Layer 6 of a small transformer language model trained on English Wikipedia (16 layers, counted from 0, width 96). Numbers have three digits each and are written without spaces.
A neuron's activation on a vector x is GELU(weights . x + bias), where the dot is the dot product.

Input weights of the MLP neurons that the questions are about. A number n stands for (n - 500) times 0.00094.
n2 (bias -0.189): 447661458678463769371388476511341436508397543560587604513546351518676465550406311562565348663619144575618518473716664498511551678385530584464518664638433578577726411404601582530346514483518604384490555585594603590536517507565408604518336599531327308462619452392541298583646415714533526488
n3 (bias -0.106): 666596645531234496555323416456418647557469561672900527573643482442463489334370650542509642552525230405317383489653476584564481432602498462340412659586601370468536745776453316512408457605315595456524613583538325674588433408707430482616404530552604609526220527379577664334340452545318577583
n9 (bias -0.173): 573472633458628307427450670378500444497519654608559450345577531447531310445506544431597660441542502525353623543420347390272447717759447553403465340681689638616389367592448460651572413584333543536716324671230707479549443383318647551615249537565510369689470502546736562448566326427512556640
n12 (bias -0.164): 335457460498296592571524518606672538409567619468283512454573669298474332838296463677358468421398588511421334475408223618471534483418895707605502463440511433578401322427546409504612332628583437653558417647509432665627329458493462547461460301465532449439597342638518359536475396579600482612
n17 (bias 0.025): 445386434536555597341482328618586470452386664391496550483604362392627393477516558469534488330402401381586427474491524514511374467385490755524401155681493296491394480401434538494468517311412584535703535418281562560551359484406595667505568629386659343558763576634361431372451548396574638581
n21 (bias -0.024): 537412536424633495375353459284387532671466484439678301540536517362359441489441704372402361260346476402471437512471523384406401467359428567438561551449560477533631454409324544276611500422354350586656594516556364483412524486426293327505439660496494517445610258524562434395517524596504495361
n26 (bias -0.146): 298406450521381407307240832235228714221313517610643122437085877281705698661412023739295061520405466607481523478671153123095795270380913883582566288506257496631544153031933887628677478409394461585355304230232449386630474713613690619485941516410541640630661268659486375184063514420517717465
n29 (bias -0.080): 443573439535610493464471674347334388603500278615406544403364504398573459509460553508398608592371598272450641548527481557435584646556504603493398626467504543419391595701385433618363621455555600460724659536260400380562440423304468448625555494580282439413537534566509555412403579256302684284
n31 (bias -0.052): 474614501488386578555495637501520484554487424369555509425389447348429482522292432608259511564534350473302455379453514296560595723496467546644372487537370530578489521395629504486497559358461276609480307532408687525858359432550654445358577467519575581637546341609463526357423404662438566514
n32 (bias -0.141): 563413493413575461519571491606584436395554678539475367352540332384544483656300502554303451643512625405312464390442435584491474619279541529681535641429421487352430566467414547537571566309735503468395760583556334521490568557398496542495337656650397559305501578573673424618339318474271671494
n67 (bias -0.032): 394495506398693546709574437535552544644447426638676518431341433442517512418586610675526490617708408641492723495448480668646422497586623494591607531461489447628478452535568414524592603630421375492518478446430724412590333557124345515657476461461445511596439440376469343534437504373512649569
n83 (bias -0.103): 487305606510684497739677515528346567627385486461532322474770310408464442547604419397461651715344475382557593585786527470688490366495568707550505559561572631684522478607620368654548444537474617462442545420477634488353478420674633637422550476379744295471370713423243350498466301532351605330
n86 (bias -0.065): 456394458403550561404569507529424479422507505550145535385603510393586514434471494501543619372581525456544385242649422382554508497554616606454490585521508442429585320433537379276553404611628411488641693465397476517525440540499458564491375571419378644539479509510439562279661595568472529377
n92 (bias -0.104): 475470632457704528515570636297468466428399501517437525437233351373565321407694501474700243587567563302523534432779373738399423764319501686541658418514228592783638712475624363617778561553555568373534470378253350571482518588576362464300532475608336558653552491756494406454323457478653240358
n98 (bias -0.095): 485433501566255515408621453483352599605622367454622672681451542388333391354488625533456350490662288377515462191542406682533280505722520625432476570382497675587333476512585414569345426361587760365660654611371375437462604463606362408588524457575317383550527294570328482569529520466535525472
n110 (bias -0.032): 362395453508586462491466472583431613496472511697465494555544628617578653343379576553460652529565535390532528482317306605543535500450546430572521700470503362453472659530352606792600798334431523750612501506436416454580343412136608433481479507547415474632358388478327609510400420318434534595
n116 (bias -0.088): 560546534446442449413502364271467611494659502499556526478564636629386519361435481489446454553312580619312532379581412462304469578554311459339515530560718749638625425543475485458548634556392467602616512369478629709398595392636439328676607418513475450495507534529416340433597428446452644327
n126 (bias -0.094): 464535436401618438611582476417415476594624405422507489607446362590610496429462337539554402469537587677407586450491728477472556458302542471473638741545483371486611441527324529691449466505567387351610491557621617499662393501300537508484657383636446533436615463349538396479683408551328564573
n141 (bias -0.109): 463391517558422350561525461480516633606432640622536263467477396507517355411611535558535310376558322510402629685743467487758542266563557597462438685459494524596426466276660627486580470459804545671393375501673532415530604451312478690437665443315625429689517397515527385462334410530399329594
n143 (bias -0.092): 475468672794493811411521466388515458711589377672436437546419514491425496491517661380440570508254583412618569476565443576599361588434517611507374550351303400582334545524578511713541477265515540558414392230461674383505525459657655577530532630537475543457404311786630585548491447592426533650
n165 (bias -0.106): 373728334533551353606475601525514662459420484500481532439362419507523522431311392689661378450605309601259402531422542428605443574670619316509386251482598527477590376494392514513546535631458431407515539375509436445672333557587458527561553591619525583591555214473361502506458360468301511467
n172 (bias -0.103): 580599523259408507481336356526399429574417415452566404375451420562737590427338553342309341780587426543388584625512569450518654456582305488428576639493544477493314478558497549531606488487308441485501482471463544601364490434412619532541513424537518501536462616568600420564639538419364355375
n186 (bias -0.194): 521393456287379615467507453655548577313615409467555612557397597367504422493473679684617595803433560553455537614422244585493640296404514550472766495570773664476486558593671374499376409421686443509495513503508499818548500498598544378411629588555483488437318206619709458450252657237533376296
n187 (bias -0.166): 594566594445483530370371564582422376452560349487610373536263382463390519581302509524353785644669544547461424777425646449552441572597411690450576513684499377364477498385659381406500423501576401462345508592489545404448618650534673366340509610485448406326428533665711429453453581584338447561
n195 (bias -0.047): 714574418641575628366285342466459592493604518443628502582408407503504543594603672409531534494517645627521568635610531378665316514429606536450467482463426525510544547371435628409364513466478373446623302511368398570581477511609502432337603396790484527400580354538518539591493528393492525505
n196 (bias -0.155): 466558346682752602537584486492590556695401403549421444507585283358710558903382642412541424702629604432388631565357492548326434390403572472466547512484696408527726530368706548522485528554343536452403367388407400518517422463623492629572517505236314550469655479442547421656649430466535463388
n206 (bias -0.067): 547460666401731653444507765294651665622606709447622536473388254649498485506499567548420605401549792509476710479604459621544413383461537525560419620578653335437487474482639604679535501356623428436438383446407659691479469576644613434588508454633543367313552488505530542392466449523400195398
n215 (bias -0.163): 604538428412688256745597416425553705430625522383545217268734313513598441604450555614515392445535515459487759542424457460655647403512504545665393704507618631572461549435447528354422525620441429376545592583496385523496522488410538579464315554415553457749675405552630751409712318456609469559
n224 (bias -0.184): 347426577457566591563451512548326597333536457749543483354473296394392439560662524496715578577462606683566409432580510645589616431553715389537548540498521589449421512507482552489477485539349549431686507450394520574462559631623817651260464478440623654600465490759427457474662231449408504588
n235 (bias -0.136): 592534448481405501597527482647464406420625598453305488559549468544603683363547334622638691482563552625511608459540480451526581428457426493434566544539308527459411428380285704483638264365357524322561500472400470528578454575481533630358589467505747546459515422636738514471388278546585628564
n244 (bias -0.072): 617581486388353522484511481572554447450576404619478465495555482381521382681494708579588479465377474597408810486520581518455630494571406579557477704685433697559689241697535147532494382612440563291482332649234522317451545530544533528463595538476593654483592812446433456399488370703509537627
n249 (bias -0.202): 432598538417535350519331440437366522480698480614452333692578455587366287564438632490470421484530377638671511556361412390536608521351435463408500706767498716529703546553530401593431391579365559614546410603445562496511594407328477503684377723655541555599436532474633626783421567691486580384

Each question shows a token from some text and the vector x that enters the MLP there. A number n stands for (n - 500) times 0.018.

",": 537544508503372542539638557529559401491472556362421527485487534374418515384554467460461590385557409479511538579472531482503587547378609321464487470521453436450464602496460483469554571524643554552484461381675481534330511503479591562538484448513470528513583543385579593495486458383550488526
Which neuron fires most, and how strongly? n141, at about 0.39

"ush": 503627461437538573425342525465529211451533501497508552446507491485412552496531527406499417477400507540399554576532449457504493452527575347578400400502524511407410607487491506531430523524575525538473578465838455459499552432481428460463475384444558487537652575512458640466607608530561592500
Which neuron fires most, and how strongly? n21, at about 0.16

"On": 513551484464546539526423599524559405565414536323449544360520537559546582446515478413647511519513482489545476542539570498505322545418560512673594555517544462507546548524450431416381494429573572592352517430496442362429505386576439444505505539476544496422447543532505523452420603453554516541
Which of these neurons fires most? n92

" ": 524588483426324522581522567454593353588404546372407621474519546547482590487497493523613584495572531471525546531460518413511517459454579350543449437497504649479453409490595510558381442453465433557497507423563494413313561366475426612570465594541515500545512421425487525453592541564518461523
Which of these neurons fires most? n165

"4": 484619466456520536601482493508516335399465411378458566493547554424403739431538526468547520551528506477528568530554497433457492526510521381559447519487531650522440530542493467539446517404550475543373340483597431449317498405579410568517368507519529494498493562421576423515634566564573503505
Which of these neurons fires most? n172

" the": 588611490453423524563416548376655410466541553320429523549620541524419618499531473513630459488480519512488459485484473330575554576582492332610395502521575503480445488495518489450388491510512507621403512364613511485338493443463488499574408523514485458486475567512548542458482538466569469548
Which of these neurons fires most? n215

"2": 483667472511505513574443533499555396466470465392457575483512553426439697437564487429522479584480536472506561505579530457456444490532523286547485506489545619545433487533484495534452505444527433530393388474596425378242519491562478537483376452543521475467541581470548379478642543609609526541
Which of these neurons fires most? n172

"le": 438541528478565456481519412555536435453539483511413562459469518447474544478595355400612560536435500572474563496533614641518430526464539294581440528530474580459537444510449662383475524501479485494353454380719468521351526415482518524490524335596482475494551593513482626435546546559500428521
Which of these neurons fires most? n224

"te": 419555526445542462412425492519599398504508597487478599437427448535380622501570395381548552485491558474503504526426512437441485402405601286597514572474553592477558552589503564328488420515519535447402513457671518535341546471603463539441528411622481464489585595583436578366560569529498492519
Which two neurons fire most, strongest first? n206, n224

" days": 490601507490540479534493579560488432474439443433451528413503523591448665334498424449606603521534539536506509533421575528485479617444517322583536504451508408431480579506525537525465447537539660649503412416731392402443543489476467586327557450535436521418537526446374558467529450557506510466
The three highest activations, in order: n110, n126, n165

"ason": 501519575603562463504484529361481457464436482440492657426423501509402591392620460321532495545511498526473556563520484495545485586479623314639377461472445470381462546512602563486495485563580564585410495367716385515518513491413416504489566429539440427486560546380466609487550541547523450531
Which of these neurons fires most? n141

"6": 473487473468510455544583494471454335436434475476442518461411506453313744410516401427591560492492491500547527537414503588534603452511542280587486566442606559583424618508525478575488456495560525551471381481714362518351539528485482603501405439578428492520528481486552555437578564556519527501
The three highest activations, in order: n110, n224, n215

" North": 442582495419492565503498441522652342467403455538480565480507621498315575456465499525580457529551491540461514584421499397428510467631461222583473489553457520513485454514441514447404512446556625630439560408599463454335574445466434601535527555568484365540507530526460491482600589565554491493
The three highest activations, in order: n116, n165, n172

" en": 543611539495348617407542540529652382603419624399493553543453589528320613506631434462488551540423507512593523496387545560544478529452509436534546526431370562486499482492514486396405370512531610487526524439547472447384481427472496518527426496488442428557525552549352493493512577465510493477
Which neuron fires most, and how strongly? n98, at about 1.6

"int": 503594483424478543509516526501470267450450514484518533473441429575367584552654436470622455507481489488494464582490504530522430576500542334717434459506509556424455548526589442414478355584587523444398549486590582537438543341506409624487433336426425554586523536399447557557508593573522538435
Which two neurons fire most, strongest first? n2, n67

"ok": 540583542459474471496447554536605352484472504513555520559535505423442608574619582399567555385362532479562517528544481518457394527446601419587506539506518547431546550476458488407417530569476469521472463464649441458392515484392441599537430326470398511437611468429457578418550728576389500530
The three highest activations, in order: n21, n195, n86

"ild": 446572600477442520512408496512531371452478389557441555534510547547380664533526531342487462498533604518465517473462495536475454502378569277637503509420560538418489594538414508366361392515541517562469529474681454554432538418554438517447474419550524532565561553487496463343582627601500612475
Which two neurons fire most, strongest first? n21, n116

"s": 505596496341499439538585441536497327445484567505505677482480483528434555453581515502504539502436518634506484535429551456467456507559633274550471478470456558401517506529538579379430513601521529476385454426634538495365408441438431641542554275489436473518568592492507518450558496549473551590
The three highest activations, in order: n67, n126, n165

" season": 503679506578509497561502532491600218462433449422501724457421573501464589480538513399556592553500477544455422512493467542475498532453551332610444445487507382412429400450614565475458476520472531703490447414678387391431583488430439509546532433570521446524578538428464574492518520545540461541
Which of these neurons fires most? n165

" |": 478562498499464458632452485469569362562464521453469581538471540507393594354637308512542483546515574514558439623501483415565431415497561371485451497450581480502495660512487442501445431508494515465515438371823513534394635498465613561521461443592532476475576521404473543414583423455545466470
Which of these neurons fires most? n126

"22": 473698465450522529580436561507535313486426539436391599542477445526422614455566491503561544510520506481539569496556480462491573418474533265451461553484535580539409517551446490609479537444553442542351376530670432370312518498495475550496424452518493505460599528470551443457606553478528569485
The three highest activations, in order: n126, n235, n172

" elect": 567581488509395606463518595447692399516426549484484606413420640540363511459551439438600444548486505518538496575457438454555563504502499302469507441463374457375481500497579402358383509470435601521451415504598505478477466407514513438528514480485524454569573517463455593537701605514543512537
Which of these neurons fires most? n31

"87": 459564484429580494557451486504554321434402516393428573498466527452339644394594483476548557483576484490538558559493467528511668458451597253502418614439449562536463529496453497566395500441560467522399307500584440487494568531495504524509456488547427442550574509560497529424560614589468555555
The three highest activations, in order: n126, n110, n235

" T": 533605482454425531569487583508510342509403568524395472475490585514359526429488481520519460523613544556533430537469493462512363510523571258594418518527441705422441506544478439409385514396449482599426552492564504428450620348556443575581453513528484523542492554425415534431573597558514561571
Which neuron fires most, and how strongly? n249, at about 0.8

"==\n": 473581476589465478492470694596544357451489554309484423467604633489519496476518536403482457504532499571464509430521508549482556506524684370594547470480483569387472521451531497515490515541504588484472338450559486402449533538542505559546543510503465480471496524468498523427376531329402476586
Which neuron fires most, and how strongly? n26, at about 3.6

" a": 555654533436433609559394534420648494493471502372430598523592563511453613464598450539447410535453512432537437536424516383506570494546533363534483526451486618489506607531452544448367516508537459522457474359591580445335511430461631457470424621550519481478526535494463524396541530490546415523
Which of these neurons fires most? n172

" in": 499656459406415638489415565499630401585473577460529573447543505461392623404599503486550495467436450460557459612442540497570569472505522397467508531460449462475507605484452495367414546470614532624364466393672400409383482456407441615561496515521573507445514561477550528501448524401502492558
Which of these neurons fires most? n141

" and": 589568549502546613532481554480551296488476485360408521398502479530485553348560433428535526447463528525554535488477561564452573569466602360596394463547415401503461476477479454498395467444559546496528490424620390559395468493488450535533491423570612564530499615368541555545449523417574479588
Which of these neurons fires most? n235

" P": 473506507459395571575473607523715358509375507501461569537520595494424444369521402525511405467534568476570489495356550542553308540463542301500502528493509563375495568436493576395440456494460515508503454468560616536383630401579429488535465493464525491548550538422436497488510617491617587519
Which neuron fires most, and how strongly? n98, at about 0.18

" after": 538589489523555599484439618582491339508446531361409564414496568498492507284555522450573537515458479474534464509438587481505462551445514518570442495475398457460493566542532479407428465456587648688429481459658425391541458482455453548572396537525438517452477596523535510504511484358527568555
Which of these neurons fires most? n29

" St": 503599449498460585479407655520591293493411518471405488538510588537427546357496477462575420488544602509529588417439451443536412561525563298529483510553477608425438463557454500342392474557465512648457564532578472450413524436643445492558448468510515444447562598476465431416494531551575572529
Which of these neurons fires most? n116

"onn": 528486537406474487472468416590548226396562517538538593503477593431391523468566467466559510447500518535522564557476479510584411597435568304585593451425527515443415482499456553520507509502586584603492487447573489528474521407412331486546515267429422507587430490489514512498550615524597604449
Which of these neurons fires most? n67

".": 476420471586466513562448686539530518447434548359549399434487649424491592485541471562447428479505492529507491483531557386424644449502613602641511454451371534380491391482533499477449533560579577549448418425434443502429523510533599498597633511530466487491529469465492470469428513395437531530
Which neuron fires most, and how strongly? n26, at about 13

" were": 547589508424427633603551673524583494480452448343494558443480607479326582512564402472511524552431575500528478507452559523469516484450511552463465484480543531400543568584413488573332481567502524598477286458620485454493438458478470485544423489578468497559540558500480493428469459419579436520
Which of these neurons fires most? n12

" years": 440564482475466544546555551519534386485463484460502499509462570553393618390480424458608615524590508496520531462416580557456490537399436342548628516488456394419410601492495524519445461515612659659466382409780433420374490550500565548392526508476432481440551541505488595458558462558498481416
Which neuron fires most, and how strongly? n110, at about 1.1

"25": 482547411384546552588518515515488278450415496412391597510475475498403665335556510472597503443519467453542541527503471465515643511517583330525471530383554571499499578576488493529480599422513509557327411509692392487320541513530472565546404487536481535480582442481548520481534573510513525529
Which of these neurons fires most? n110

" Mid": 459600472419427501441480498612608417478457472550451536457549584527376621461496558493583398526529402499481466526436503441477474430467596346646519496469453564444517532535560437436458527396535593612408613396591407440326566389508385581466533582514487421527507596460459503525634612511601538542
Which of these neurons fires most? n98

"ive": 503485506534426525520374685499536569449382519398548467446443610451478614513539431587435457436499442528426520575476519340488629493480561549591540486469386524449607385460562502474442499482562602558365407340426463453471482511545549502573599492572493477494539423532496512481489519519515582550
Which of these neurons fires most? n26

" built": 537674490469400530537484693450666399456491411396542613395451618492351553457512488514446575539460512449453547655439521518492480479505558450475511582354513431388527551572491469369402534532495516602368481422627432476478532499499508553457432516592429496393586579419527484440560548509523511550
Which neuron fires most, and how strongly? n187, at about 1.9

"er": 480518550492448474519510542406566369462444450450574630496448597506391548536652543452512596469582551580532523572564437512384332513597595549549537451458475643419493462450548467417531420610489520512407348430615557509371483406472413568555429433561474488494505609481398455412562596536517403538
Which neuron fires most, and how strongly? n67, at about 0.85